Layer 6 of a small transformer language model trained on English Wikipedia (15 layers, counted from 0, width 128).
A neuron's activation on a vector x is GELU(weights . x + bias), where the dot is the dot product.
The model reads these tokens: "r" "." " |" " O" "g" "d" "en" " M" "ill" "s" " P" "hip" "p" "s" " |" " "

The vector x that enters this layer's MLP at each token. A number n stands for n times 0.011.
0 "r": 7 98 -40 -103 40 55 -31 -193 385 -98 184 -119 401 39 -194 71 -37 76 168 -68 -54 279 -190 4 -96 8 -102 -78 78 94 -202 72 7 -33 -40 89 -98 189 69 -93 -155 16 141 65 84 152 13 -86 -113 3 -19 46 154 160 -128 18 -42 110 -51 -18 -46 2 144 27 -167 -198 -176 95 161 15 107 118 117 77 62 1 -20 -174 -76 -81 81 149 63 -260 -95 -147 -151 -105 3 141 -76 -35 -123 -80 63 135 -230 95 10 -142 72 5 -69 -72 231 -134 6 -249 -53 176 -150 53 153 -176 -54 15 -132 -175 -19 -125 -24 -215 -108 -13 86 131 128 161
1 ".": -81 6 111 -152 -127 2 68 80 400 214 46 -132 264 -29 -328 -26 -127 23 168 28 -95 131 -99 -278 -132 146 85 16 133 231 -101 199 161 -211 12 -34 102 88 15 -34 -144 -10 -58 94 73 212 2 187 -145 206 -113 136 -25 190 -108 203 61 95 -75 -142 15 -46 220 -123 -167 -118 -252 51 -3 -153 17 68 -56 44 -19 -25 145 39 -133 12 51 279 -48 -349 -185 -113 -147 -62 -26 40 -22 1 -176 -181 -144 82 -238 98 45 -107 -112 69 42 -29 83 -19 134 -42 136 9 -201 139 -17 -59 -15 -17 36 -169 111 -64 -32 -153 -44 40 156 -35 162 196
2 " |": -95 17 51 -196 -25 7 -1 -76 304 304 0 -170 275 -70 -243 -28 -77 117 36 -97 85 164 -193 -228 -110 98 67 -161 174 147 -184 151 106 -90 -24 -92 36 131 8 67 -122 -66 93 181 116 267 13 123 19 107 -83 120 24 117 -129 254 6 94 -65 -210 50 -55 218 -171 -173 -115 -206 65 13 -210 108 -3 -104 81 -4 9 73 220 -187 68 18 159 185 -250 -35 -29 -228 -85 113 -57 50 -123 -180 -149 -119 1 -212 170 -102 -109 -39 27 -28 89 43 0 129 -156 117 44 -150 100 59 -77 301 -140 -238 -181 106 57 -54 -217 -146 42 165 7 231 250
3 " O": 55 9 -112 -80 62 -133 37 77 329 323 133 -255 285 44 -170 17 -10 75 99 51 -190 218 -331 -99 -165 -11 32 -90 208 214 -130 79 134 27 9 -68 -79 158 -68 -12 -138 -95 52 47 118 324 52 184 -92 233 -83 68 187 99 -98 145 129 101 -41 -257 170 8 311 -137 -13 -155 -119 65 -38 -83 -28 145 -265 36 -106 104 140 -26 -115 -112 -11 165 4 -220 -84 -36 -114 -115 -40 -50 198 -193 -205 -107 -158 92 -188 198 44 -20 78 -108 53 -8 18 -46 -27 -138 51 -185 -159 0 76 -69 99 -206 32 -239 75 87 57 -187 -134 64 48 43 76 154
4 "g": 178 -49 -104 161 -213 -36 -134 132 258 171 139 -279 67 -49 -141 74 -114 113 66 -33 -222 124 -286 -352 -165 -93 34 -121 96 252 -2 154 196 -67 -103 -38 97 164 32 -189 -215 -38 108 34 164 205 -70 122 25 280 7 -8 22 98 -225 200 -16 125 -75 -32 -36 36 81 -92 -221 -88 -164 -11 -15 -34 -28 184 -29 111 -3 26 123 -107 -204 45 -35 92 258 -69 -91 -117 48 -88 -166 51 126 -287 -125 -135 -27 82 -294 151 -57 -122 53 14 20 107 253 55 52 -78 184 53 -94 112 29 35 192 -132 18 -122 -139 42 -53 -172 -294 128 278 7 139 200
5 "d": 90 170 -51 46 -90 -224 -15 16 339 202 64 -113 69 -19 -152 -26 49 53 26 76 -321 104 -180 -242 -50 12 17 -78 238 202 -132 256 287 -74 -10 -76 100 264 27 -58 -333 -19 165 -18 88 63 21 34 -41 142 -20 101 -23 266 -100 7 -6 133 -71 -104 152 44 96 -116 -219 3 -186 127 -22 -245 56 136 -108 104 -212 -166 60 -138 -86 17 59 52 169 -164 -89 -185 -45 -213 -108 57 209 -167 -135 -166 -55 -9 -242 87 -104 -109 1 -44 -4 231 167 194 84 31 164 168 -30 76 62 -57 170 -89 -13 -213 -143 58 -153 -194 -149 -80 249 -72 116 261
6 "en": 131 94 -156 -84 -27 -252 -8 17 321 183 201 -161 101 -19 -306 79 -46 55 -18 -20 -114 38 -190 -29 -90 156 -46 89 103 222 -198 124 312 -113 91 73 141 172 100 -146 -116 -15 41 -2 98 71 76 99 -24 -20 18 21 67 252 -22 26 123 24 44 -106 115 68 224 -143 -184 -152 -213 -50 -67 -155 -59 169 -74 -78 -72 -1 -36 -31 -60 -48 17 46 25 -136 -88 -79 -150 -141 -210 51 104 -13 -166 -331 -23 236 -193 106 -111 -113 -162 -82 159 -68 105 -115 86 -69 70 142 -84 92 -23 45 277 -178 76 -216 17 126 -61 -181 -362 130 290 -53 205 307
7 " M": 88 -32 69 -67 -102 -161 -15 74 464 218 -37 -139 167 15 -181 40 -140 -35 88 69 -46 342 -209 -160 -151 24 63 36 131 141 -187 156 243 -148 -135 -124 225 194 81 -80 -142 6 133 110 288 104 16 137 -60 10 -81 -91 51 65 -36 169 71 20 -99 -65 213 6 228 -58 -209 -102 -155 31 33 -31 38 33 -181 43 -124 7 71 59 -150 -31 -25 140 73 -314 -201 -174 4 -138 -76 33 198 -97 -121 -150 -118 129 -229 214 -124 -129 0 -189 -74 -197 -60 -137 198 -115 -4 -38 -136 101 105 -18 190 -62 130 -82 5 46 62 -145 -258 -3 142 104 121 240
8 "ill": -38 129 100 16 -79 -176 17 -25 469 393 98 -175 90 -22 -195 77 -118 -45 138 84 -179 137 -139 -122 20 0 -61 57 131 184 -87 236 293 -145 -45 97 82 141 -87 -88 -14 9 39 74 220 28 107 74 -60 235 -13 -104 -26 -38 -200 12 13 -69 -130 -6 67 -171 91 -99 -265 34 -286 -94 39 -243 133 127 -27 61 -197 95 68 11 -140 -132 -95 179 34 -101 -94 -153 -20 -83 -107 7 42 -123 -62 -61 -37 209 -206 69 -31 -62 -285 10 -183 -37 125 -133 82 -147 93 75 -168 283 50 -84 157 -103 84 -129 74 91 122 -123 -412 126 218 90 94 226
9 "s": 137 -24 74 -55 -73 -17 52 56 371 304 104 -111 155 6 -202 42 -115 26 49 110 -81 132 -22 -37 7 85 -85 51 132 180 -137 156 104 -169 -146 -54 123 286 97 -57 -32 9 -39 -45 132 50 192 69 -136 23 -129 47 37 53 -113 40 179 -27 -73 -221 187 -83 180 2 -299 -83 -282 32 94 -144 105 61 26 -47 -260 2 -38 -90 -181 2 -35 297 107 -241 -110 -183 -19 -139 -161 95 -7 -76 -132 -252 2 -1 -229 157 -78 -24 -252 -175 -171 206 69 -51 181 -155 197 -32 -157 15 154 -10 176 -155 -54 -88 119 52 -131 18 -257 -21 271 -32 320 269
10 " P": 198 -98 71 -52 -46 -263 -32 28 353 350 120 -111 129 29 -186 61 -137 94 96 89 -149 340 -162 -70 -159 57 36 -45 133 174 -132 73 157 -126 -89 -152 108 252 -36 47 -140 38 222 105 281 238 33 147 33 267 -157 64 5 78 -81 114 130 36 -110 -82 171 -60 222 -85 -168 -95 -186 131 -5 -56 38 41 -187 37 -138 24 21 137 -69 -202 -47 70 0 -272 -225 -167 -32 -105 28 12 193 -163 -104 -118 -147 -5 -218 173 -67 -68 -43 -190 -56 -62 85 -118 148 -128 52 -138 -182 -15 65 -63 98 -17 103 -205 25 -89 72 -136 -171 -84 160 107 161 264
11 "hip": 209 62 -44 -122 -162 -179 -14 17 332 376 335 -255 152 121 -281 96 -70 23 274 -47 -212 181 -112 -265 -8 116 -124 -174 110 195 -191 103 277 -161 -118 67 210 136 3 -4 -107 76 119 11 201 79 192 61 -6 193 16 16 32 4 -49 77 -48 3 -38 -28 4 39 100 -76 -231 -41 -97 -84 85 -217 -31 154 -84 -68 -83 149 94 -18 -65 -161 41 98 228 -101 -119 -220 190 -83 39 -58 29 -192 -161 -255 -12 89 -254 132 -38 -50 -65 -10 -95 -41 -32 47 53 -180 124 -4 -127 -120 17 39 20 27 -4 -175 16 -33 76 -25 -297 9 135 120 25 231
12 "p": 129 -55 27 74 -105 -246 4 -14 357 33 197 -31 74 112 -258 99 -96 107 51 32 -187 108 -138 -141 -39 148 -75 -51 167 224 -134 50 161 -156 -73 -80 -10 439 -33 104 -142 -59 94 -25 193 44 145 95 -47 243 -94 -24 98 138 -31 229 -22 86 -73 23 -41 27 226 -170 -185 -46 -239 5 27 -215 52 115 -64 -13 -128 10 67 115 28 -158 -86 42 121 -144 -73 -237 132 -181 -21 207 62 -147 -166 -235 0 -64 -275 98 -31 64 -113 -217 22 38 182 -42 38 -59 141 131 -168 -98 21 -50 248 89 31 -286 163 -104 -61 -72 -338 -158 245 82 115 219
13 "s": 88 -62 57 -16 49 32 78 6 254 260 228 -61 118 216 -254 97 -214 72 170 -24 -259 139 -56 -145 -9 156 -63 -40 88 176 -250 118 177 -209 -107 -14 58 228 116 90 -56 105 98 -41 158 6 185 134 5 142 -117 -6 -8 124 -44 124 2 10 -75 -223 101 0 381 -79 -221 -157 -222 -18 59 -65 -36 35 -88 2 -204 -70 -49 -154 -180 -5 -67 166 87 -190 -135 -174 92 -74 -128 164 -51 -148 -123 -234 -30 47 -246 108 -80 4 -157 -270 -102 153 33 -23 91 -160 200 18 -148 -87 71 50 139 -14 -65 -88 188 57 -132 -11 -210 29 300 -42 280 254
14 " |": -81 -58 -22 -191 -33 -190 0 -78 340 336 75 -96 278 44 -210 59 -123 108 45 -28 53 173 -115 -110 -80 106 38 -197 93 154 -230 137 202 -121 -70 -149 128 241 77 22 -130 -33 150 174 86 208 9 126 6 224 -92 5 23 59 -41 273 63 62 -73 -173 20 -68 256 -173 -186 -133 -99 15 -7 -243 37 -87 -128 59 -71 -18 73 146 -210 -14 -9 129 154 -215 -128 -126 -229 -43 82 11 -17 -94 -140 -172 -170 44 -216 188 -40 -88 -95 -13 -55 69 41 -41 169 -194 114 102 -174 34 121 -18 233 -48 -112 -82 196 37 -72 -250 -137 -11 166 56 232 270
15 " ": 19 3 -128 -163 -42 -168 -58 -7 379 263 81 -131 205 94 -126 69 -256 117 66 38 59 179 -260 -123 -59 22 98 -119 163 115 -138 151 173 -156 -188 -94 -15 176 108 -154 -193 45 152 146 86 315 -10 72 -22 310 -111 34 144 -61 3 189 36 180 33 -136 25 47 319 -146 -87 -87 -165 102 -70 -177 -86 41 -54 17 -193 3 163 17 -323 8 13 144 0 -322 -231 -89 16 -54 40 26 72 -147 -174 -194 -175 115 -161 294 62 -99 18 -35 86 129 63 -20 195 -93 27 18 -196 95 21 25 165 -106 -8 -173 99 31 -100 -146 -232 62 36 3 94 252

Each question shows the input weights of one neuron of the MLP. A number n stands for n times 0.0013.

n237 (bias -0.115): 9 -9 91 53 -70 101 -3 -90 -51 -23 90 -148 140 58 -17 50 -144 25 -52 -15 167 0 31 -206 9 6 51 -6 -12 46 67 -61 -109 -6 101 -242 67 -27 74 -53 42 -107 -46 197 35 253 -76 -131 19 -146 -174 -6 108 -81 3 -9 96 -51 113 -14 71 -159 -64 -27 113 121 -187 28 -80 52 -77 75 91 15 -100 176 -97 61 209 68 65 91 201 -24 -93 81 -63 -64 170 -193 60 34 40 0 -18 -160 -79 74 28 49 0 11 -48 -102 31 -125 111 -146 -221 -17 48 -104 -21 112 35 78 164 176 -100 210 -154 118 -31 -85 -83 -110 -37 -56
Its three highest activations, in order, are on tokens 2 " |", 7 " M", 15 " "

n160 (bias 0.068): -140 65 -100 161 59 141 9 -30 -23 6 -84 -42 75 -45 84 -83 -73 -27 144 -42 -3 -22 39 21 -26 -100 155 -53 69 -64 -15 -65 18 -120 -137 -64 23 -41 81 128 106 -41 136 116 83 12 -291 -74 -183 253 -50 69 -27 -214 85 -48 -40 -134 -93 61 52 -88 91 -153 81 -106 43 149 -95 100 -37 99 43 -117 -3 20 40 121 -124 -84 247 -147 -64 -14 64 38 25 -125 -85 -51 39 92 68 -75 148 128 138 -14 -36 -163 77 64 76 -93 141 -6 99 -78 -40 129 -23 58 76 -72 -23 3 44 35 100 -68 25 29 69 106 -123 243 130 11
On which token does it fire most, and how strongly? 15 " ", at about 2.2

n482 (bias -0.179): 10 53 -100 -70 -87 -164 -114 -156 -67 62 -83 -3 54 -194 -95 -59 -217 56 -84 29 35 -123 0 62 3 148 86 -221 -85 63 -13 -45 86 153 -7 157 -75 113 -212 -127 75 -214 64 -26 -175 207 -44 -56 168 -118 -110 13 0 -16 -209 -49 15 -54 186 46 139 -119 -27 -191 48 -3 -71 67 107 113 25 -111 -47 81 29 -44 -12 93 -35 -98 102 -90 -57 -85 121 -58 76 -21 168 215 -61 -10 46 -13 159 26 145 35 176 -123 -37 9 70 -6 -191 -48 16 -40 -276 -37 3 -200 16 -9 149 -18 45 105 100 -25 143 154 66 -129 -115 3 26 175
Which token does this neuron like most? 14 " |"

n250 (bias -0.160): -63 131 91 51 20 -39 62 -186 -128 -194 -155 0 -36 232 -84 -42 -237 -44 216 158 82 54 -109 -61 -72 133 116 14 136 -47 -80 -83 161 119 -21 -31 29 -40 98 10 166 30 6 27 14 187 100 -6 -17 -74 46 -120 -78 -27 -93 -48 70 146 -45 130 -46 335 -119 -110 -56 77 73 -220 -151 243 -129 43 -184 64 -37 -61 55 -144 259 -147 0 135 -115 3 53 56 154 -35 0 -199 -151 -13 -182 -61 -119 34 76 -32 -13 -35 10 -72 69 -54 -128 -102 -80 0 185 -57 56 193 66 114 45 -107 -30 150 55 -80 -86 -78 -14 -77 -101 -44 -119 0
On which token does it fire most, and how strongly? 7 " M", at about 0.19

n214 (bias -0.196): 80 104 62 87 108 -36 -102 76 -7 68 110 -210 -133 55 107 -10 58 58 -105 44 136 -23 -138 -186 103 -105 67 -18 -76 -33 -122 -47 -122 -97 -116 32 -79 -54 -70 140 0 119 35 -137 -21 -75 -33 -26 -59 20 -176 -223 -135 -48 114 -48 -29 -208 -16 -19 -146 184 -43 95 -63 14 -39 3 185 68 72 27 -157 -59 142 46 141 -94 -37 60 -32 -81 -10 7 -53 77 93 14 127 127 105 180 -59 -258 3 79 32 -16 3 -13 4 216 -30 224 -143 23 -315 70 -250 152 -131 -86 -78 82 331 58 -95 10 -108 -143 78 -26 69 -115 209 20 -184 158
On which two tokens does it fire most, strongest first? 11 "hip", 12 "p"

n233 (bias -0.113): -33 79 -58 75 49 29 -144 80 -104 19 -85 111 26 -28 47 67 -109 181 73 163 -120 -16 78 107 52 19 -186 -261 -35 93 -7 73 48 -36 68 116 -137 116 42 -147 -14 -99 -25 -384 3 -53 -86 -184 -128 -22 60 -64 57 -34 45 104 320 10 -73 188 -19 -61 -172 102 49 149 17 -31 -72 -20 3 -42 61 175 33 -166 64 114 -71 -81 -135 -17 -49 189 -150 -210 3 -98 25 -22 53 50 -195 118 -115 -23 -76 -128 97 9 141 -115 153 51 40 55 -73 -159 -85 38 -118 3 86 32 82 -25 -175 214 -246 156 48 96 64 7 70 -103 88 -13
Which token does this neuron like most? 5 "d"

n273 (bias -0.116): -190 -243 246 128 213 -94 156 -139 7 -34 39 199 102 -3 70 -276 -213 289 164 -61 255 116 -62 -145 -108 -166 92 -184 -108 38 -14 -236 51 71 96 104 24 25 21 144 -34 14 -20 51 -30 68 -97 -41 -7 7 -11 -7 113 73 -83 34 41 -53 -65 -105 -94 -252 -153 -96 -32 -36 45 4 125 132 -97 168 38 -110 64 -93 17 140 109 -59 10 137 -137 -97 -95 88 98 167 -110 -120 117 -79 -98 -73 69 11 -33 -146 -79 17 -63 10 -25 318 -131 -137 82 -54 3 3 -42 -59 153 49 58 -17 57 259 -117 -48 -157 -221 69 50 22 -115 -22 -128
On which token does it fire most, and how strongly? 2 " |", at about 2

n373 (bias -0.025): 42 79 -35 78 108 -64 31 110 172 -82 133 73 -58 -81 151 -181 34 193 85 73 45 -94 47 -127 -35 -67 33 -221 58 -92 109 -141 -85 -62 44 262 19 122 -23 78 139 30 -56 83 -99 -129 29 -44 70 -41 63 -67 124 188 123 16 32 -39 -135 100 -167 -13 84 16 -29 200 -10 37 -158 243 -54 119 -175 196 -76 -60 -98 135 -197 -106 -73 174 -162 -67 -213 -46 62 -129 -82 -9 -37 208 7 160 -142 43 205 26 70 9 -89 -74 13 154 -83 -52 -104 -96 19 150 -195 -148 134 -51 -41 149 -72 74 35 -126 -79 48 84 -128 -37 -79 27 112
Which token does this neuron like most? 12 "p"

n196 (bias -0.123): -232 34 -31 -88 188 49 -30 -162 144 122 172 134 -91 135 93 -86 -61 -87 167 -129 70 -68 -25 -87 -216 190 113 67 -180 11 -78 -174 4 -120 -114 26 -86 -110 80 37 150 36 124 183 -115 139 -90 -3 210 -31 -216 10 -54 254 -34 30 -27 -49 -17 98 10 -77 -127 295 -10 -217 -130 -253 141 11 -107 56 -148 -103 -189 10 55 129 -24 80 -40 -103 -126 124 -94 88 54 8 51 -86 -13 -111 128 80 -209 122 30 111 151 -48 192 -97 56 -14 164 129 -10 -74 -112 105 7 73 -46 52 -269 121 206 31 -14 113 -34 135 94 -174 -79 47 113 52
On which token does it fire most, and how strongly? 15 " ", at about 0.55

n202 (bias -0.119): -13 -22 -235 -57 16 51 181 192 -58 -91 223 210 55 141 0 79 -59 -113 -170 46 -77 9 -13 173 -74 153 -42 -41 96 -21 -16 131 14 -114 68 207 -54 85 81 37 107 -105 -28 -50 -130 -56 -89 28 33 19 -59 -165 134 -44 92 -112 72 29 69 -28 -6 -3 -69 -131 -100 164 124 0 62 -131 -41 -126 -35 25 145 -98 139 19 -16 -64 153 -78 -52 -6 16 -13 3 122 161 -54 -120 -201 115 124 -70 156 0 -22 -225 60 -34 -12 204 160 -169 -87 -177 -19 101 -59 -133 -16 160 -45 148 56 115 58 -181 38 -38 -51 -271 -160 -123 -198 91 -146
Which token does this neuron like most? 6 "en"

n495 (bias -0.180): -167 125 302 -93 -239 6 51 -42 26 -25 32 59 140 -167 174 28 37 46 165 -7 -149 53 129 -43 -105 202 -135 14 -47 -94 -127 -114 17 51 -34 57 34 36 -57 -134 10 20 52 200 -44 88 101 -262 -33 3 -38 123 -126 -166 -156 -89 62 -138 53 -206 -70 27 56 39 178 -68 -132 -227 -24 185 82 131 -116 50 -159 -25 47 3 -35 54 -36 -44 -61 28 -115 -16 129 -31 63 109 -46 -81 43 116 178 -105 -159 -148 -20 -105 10 113 -45 75 70 -121 -47 153 -47 28 -32 -73 61 234 -115 6 45 134 107 -66 34 -116 142 113 -92 -75 103 -47
On which two tokens does it fire most, strongest first? 0 "r", 1 "."

n158 (bias -0.112): 47 -13 39 38 -134 -30 -140 100 -10 -58 133 -48 56 22 81 -3 -64 17 121 98 -86 112 265 263 -20 -124 60 177 -108 -44 94 -30 -93 -13 -87 -63 7 -10 182 -129 110 -51 -6 160 -39 -155 -91 58 -213 23 -29 10 45 -62 0 22 -23 90 -161 61 -211 -238 -104 -47 258 54 -120 73 0 -111 -13 -159 -120 -32 -105 -84 -59 -42 -79 138 245 84 -133 36 -122 -184 -67 -111 104 32 -114 78 320 -123 65 92 98 43 64 129 -133 3 -106 81 142 -53 162 86 -145 90 213 -3 107 26 -100 -48 222 86 81 -29 10 -232 -117 -138 92 -115 7 -36
On which token does it fire most, and how strongly? 9 "s", at about 0.5

n180 (bias -0.120): -57 32 124 -3 77 -16 -130 22 3 42 86 45 -119 -138 -18 72 147 -79 47 64 -53 64 -72 174 46 -39 -234 -146 75 -120 -7 -34 35 130 -73 28 16 10 -73 -126 100 -287 48 -34 4 267 127 -87 -7 -36 22 62 10 -141 172 -138 -65 13 -16 -166 30 -38 92 -57 -50 57 -120 -73 99 10 85 -36 140 -179 -88 32 186 219 79 -161 113 -129 140 65 -60 47 165 32 -33 -198 13 -71 -170 -422 101 -55 35 -125 126 64 0 -9 3 36 66 324 71 48 -174 55 7 -132 94 79 39 64 0 73 -29 -78 165 -39 38 24 -215 146 -152 -144
On which token does it fire most, and how strongly? 11 "hip", at about 2.8

n411 (bias -0.127): -53 31 -41 -15 71 80 -78 156 144 109 35 102 -74 0 -27 121 98 83 -285 97 56 61 138 -214 115 -24 -53 30 76 38 322 14 -15 -198 -59 11 -186 -68 266 -7 143 111 -30 -72 148 21 -93 45 -182 0 -49 131 7 -18 -48 -64 -41 -46 51 -57 178 -55 -205 -7 -25 57 153 0 -71 -225 187 -193 169 -72 -75 -148 -24 0 53 -157 100 37 -92 135 -81 -50 -165 -125 -17 -216 -50 168 -43 -203 168 -94 -63 -69 -47 14 133 -74 -63 109 -147 -81 3 71 -24 -27 -32 -31 345 -121 -17 112 29 -84 -149 -227 103 10 189 -146 58 72 -277 104
Which token does this neuron like most? 9 "s"

n80 (bias -0.148): -45 214 -34 -136 -35 31 101 -10 -62 20 -7 -50 -305 -7 126 -44 72 67 -104 -67 123 -249 -11 53 -3 34 -158 -136 102 -184 -45 -73 -136 48 -252 -79 -84 202 38 86 125 -17 -151 -21 170 -283 152 -57 43 -84 -52 -111 32 131 -158 86 67 -83 -7 119 37 64 124 24 68 -52 -29 -161 -3 -139 199 10 293 -23 -94 -131 24 -127 -51 136 97 105 114 -34 65 -28 66 -96 -44 201 121 238 50 11 67 -88 -105 24 -81 40 65 -88 137 133 -33 85 -194 39 -67 -192 117 34 -59 -136 10 -30 56 92 145 -101 337 -71 -43 -52 173 -84 68 61
On which token does it fire most, and how strongly? 9 "s", at about 1.6

n221 (bias -0.087): -44 29 -20 39 17 43 -89 -44 -20 198 202 250 -181 3 -432 -155 -32 80 -44 -195 331 3 42 -76 17 106 54 241 -27 -51 -96 -44 0 -34 56 -11 -79 20 -27 -109 -79 -75 -186 38 -28 188 53 -3 -31 -204 83 -145 118 -167 92 -23 95 44 -157 36 13 -126 37 -75 47 -3 36 119 -248 41 3 67 0 72 -61 184 56 -23 -43 -13 6 -39 81 46 205 -61 251 11 62 -122 -54 -188 11 -38 122 -83 25 -7 3 -55 209 26 47 72 112 -20 -197 -55 82 23 -166 -37 41 123 -39 -45 -31 241 7 148 16 -73 132 -187 149 144 -129 43
Which token does this neuron like most? 11 "hip"

n340 (bias 0.007): 147 -63 84 -56 3 25 18 86 28 156 -40 163 71 47 -60 17 236 105 72 139 -28 0 23 29 48 64 -114 3 -48 -9 26 60 24 51 -42 83 22 -17 113 -3 36 35 -92 41 27 -46 111 -94 35 -119 61 -81 -32 -103 -58 38 102 57 63 71 -171 106 -18 -34 62 -63 96 -41 49 89 -201 -133 -100 -138 20 -66 -125 -19 0 -115 21 33 -139 226 17 -151 198 43 -8 -19 54 -187 -85 38 97 -224 78 78 6 -88 107 -213 -88 -187 -40 -34 -130 -19 25 -137 194 59 235 -81 19 38 63 -82 72 3 -22 25 -61 -54 213 -69 -47 33
Its three highest activations, in order, are on tokens 11 "hip", 13 "s", 12 "p"

n60 (bias -0.158): 102 26 84 17 129 -107 -128 80 -164 -171 -72 10 -140 9 -33 218 60 54 -50 -140 -163 89 -41 3 94 -3 151 -31 -78 -122 100 -100 7 -112 96 -7 -167 -203 -91 10 67 -53 72 -37 180 300 -55 61 -200 -54 -74 -23 -169 91 -74 -51 -239 -46 -83 142 91 -156 12 136 124 90 -59 -188 78 93 113 36 -138 227 -170 74 -93 -140 0 88 -99 -7 -13 116 -229 40 3 70 54 -77 -56 130 15 41 -112 -108 -21 -55 -7 -216 145 -121 229 6 0 49 77 -103 -108 -22 36 -117 20 116 73 -6 50 -140 64 -6 19 77 91 -60 242 -30 173 109
Which token does this neuron like most? 10 " P"

n385 (bias -0.031): -25 -123 -56 154 19 -6 -23 149 -82 -34 107 -130 -25 122 3 12 51 81 -156 228 -78 -119 75 16 66 -47 -54 54 -28 -28 3 0 53 -196 43 76 -139 -96 -78 30 -71 86 21 -78 33 6 136 12 52 -135 -126 -65 306 98 37 88 110 -73 -141 118 -44 82 -12 -3 60 45 -100 128 123 -70 50 3 -15 148 -29 22 -114 211 -53 69 199 -83 -221 68 -126 -155 72 -44 46 -200 261 -135 147 16 46 -87 -83 34 68 -180 66 -57 0 9 -18 -69 -67 -57 15 67 114 -254 169 -68 0 33 -35 -47 -121 18 116 -34 237 232 97 -16 -212 25
Its three highest activations, in order, are on tokens 10 " P", 3 " O", 5 "d"

n469 (bias -0.309): 116 160 165 113 -23 155 -102 -74 30 72 -7 23 71 -277 -281 -58 -189 -146 -234 80 -211 -43 93 58 -107 -7 79 88 70 -61 -159 250 -58 -86 -156 63 -113 91 -271 227 56 -140 -231 96 -31 193 18 -102 65 -186 -76 128 -54 -100 -135 25 -283 -165 109 -68 4 -46 -117 -83 115 -140 -83 -12 -25 30 227 -11 143 29 42 -22 212 123 52 -44 229 -78 67 -84 26 210 -114 -128 -58 25 178 -61 219 88 87 4 -12 -33 152 112 -43 -124 -22 36 -7 -100 -47 167 25 -25 41 93 -222 147 11 -36 -136 178 -29 171 -152 -106 27 260 -57 0 143 -77
Which token does this neuron like most? 2 " |"

n436 (bias -0.117): -29 -99 -3 33 26 118 12 -33 -175 17 102 -117 38 59 71 -248 106 -21 -88 -48 -49 90 -39 30 -127 32 99 71 43 -127 -89 38 91 73 177 76 -163 89 -159 128 -3 9 -61 -24 55 65 -20 85 -129 94 35 -149 -3 81 43 14 17 -29 -6 28 -52 -51 73 -92 3 -41 -151 33 -89 6 -109 73 -100 196 -65 -128 54 -56 -49 89 41 -9 -55 37 32 -15 50 -41 134 -23 -67 130 -132 -3 -51 -51 15 -11 18 -65 -9 196 -15 93 72 113 -85 283 -147 -104 -23 -41 188 -95 110 17 251 246 -66 48 -119 60 213 -165 -117 62 -30 149
On which two tokens does it fire most, strongest first? 3 " O", 5 "d"

n174 (bias -0.160): 50 82 64 142 -132 49 33 -12 37 -9 28 35 -139 237 120 -82 27 -22 22 105 -62 66 122 -160 -25 46 -16 -116 -37 -64 -9 -38 110 140 -254 42 137 -82 204 117 -33 -196 -33 210 -131 111 -232 73 -32 82 -100 6 22 90 -27 -168 -9 -34 -163 -116 -25 -68 -34 158 65 22 -145 -84 -125 -72 156 -31 15 -49 -76 -216 140 87 -111 -43 -3 0 -34 199 22 134 92 -13 155 36 -53 16 248 48 42 175 -151 -46 -16 72 177 -18 37 -6 -106 -105 -27 -107 -9 -114 -59 80 -22 -162 -15 51 -135 -22 -171 42 -33 -18 119 188 131 -187 45 -49
On which two tokens does it fire most, strongest first? 4 "g", 5 "d"

n99 (bias -0.108): -122 288 19 117 17 -124 80 -22 -89 57 46 119 36 -13 15 52 -66 -132 3 37 105 -95 -7 -20 -167 49 139 56 62 -11 -127 -27 165 -102 -52 -62 26 -254 20 166 42 7 138 121 323 127 -204 61 -34 -174 -18 -116 -126 -102 -203 -216 -48 -106 57 -85 10 55 -40 33 -147 -204 101 76 -60 270 175 -36 142 -145 87 68 -139 -3 46 26 -258 107 -23 100 20 189 76 -35 -61 -16 -9 -94 -91 -64 -96 74 146 -19 -57 -67 104 -109 -227 -201 -25 141 -93 -110 93 0 20 20 93 36 61 41 127 -23 132 -71 -51 -16 -68 -96 -159 -57 -20 -39
On which token does it fire most, and how strongly? 7 " M", at about 1.6

n410 (bias -0.033): 72 174 -22 -65 -130 78 -23 -112 151 -97 122 97 91 -88 -115 92 117 45 -16 -10 137 6 94 90 53 -173 142 -20 130 -21 64 -140 -121 110 178 99 203 -54 -78 168 -40 -118 -51 74 -162 -83 52 -21 36 -77 -352 40 -45 143 -25 0 -12 -170 -12 -12 121 182 -58 -25 84 175 -17 20 -129 149 22 -12 -58 -37 -223 67 43 -61 125 140 -39 82 -135 15 -181 -47 270 0 -123 24 9 -10 45 78 -34 -119 -73 99 -125 88 238 -27 -288 -149 -90 56 3 -30 -85 -39 -32 -22 -44 22 -3 217 -29 -16 -74 31 9 -117 -23 44 19 -13 -81 74
Which token does this neuron like most? 7 " M"

n316 (bias -0.113): 228 -84 116 -205 -108 -134 263 -29 -183 37 118 39 300 114 123 41 40 92 -102 71 151 20 0 21 96 -61 -125 -92 7 11 158 -67 119 87 -73 -164 -119 -102 324 18 -59 -116 -43 -7 -124 -127 44 -98 -4 -27 -149 -34 68 204 -321 -63 -161 -76 50 239 -14 50 29 -123 103 -49 -114 47 -43 -4 68 -207 -105 3 49 -71 -64 104 24 -233 16 -18 52 -48 -135 -24 -86 86 -37 -122 132 60 -280 7 -30 209 -7 -10 -35 234 135 -151 21 24 46 -41 -71 82 128 -70 -59 -52 17 184 7 106 91 21 -102 -51 104 37 86 7 50 226 -108 -177
Which token does this neuron like most? 10 " P"

n486 (bias -0.139): -71 207 17 -74 0 144 15 -40 -85 -106 18 -143 205 -274 12 125 -31 -4 -29 98 11 -45 -11 -80 -162 -66 -18 -30 137 -225 -126 104 -4 -171 -123 67 21 -122 99 -41 152 -54 -64 193 -131 94 -167 -155 -66 -108 -142 108 -176 84 -326 -79 35 0 -83 -61 197 52 36 43 -155 -173 45 -159 31 86 -31 0 -10 -42 -126 -90 -142 165 339 -98 0 93 4 -272 318 68 -41 -42 -14 62 44 47 -20 154 -3 124 157 -42 83 0 7 337 149 172 -37 -53 10 -95 -128 79 -57 -279 50 31 41 65 47 -46 -42 83 72 14 77 -133 -58 72 -11 -80
Its three highest activations, in order, are on tokens 0 "r", 2 " |", 1 "."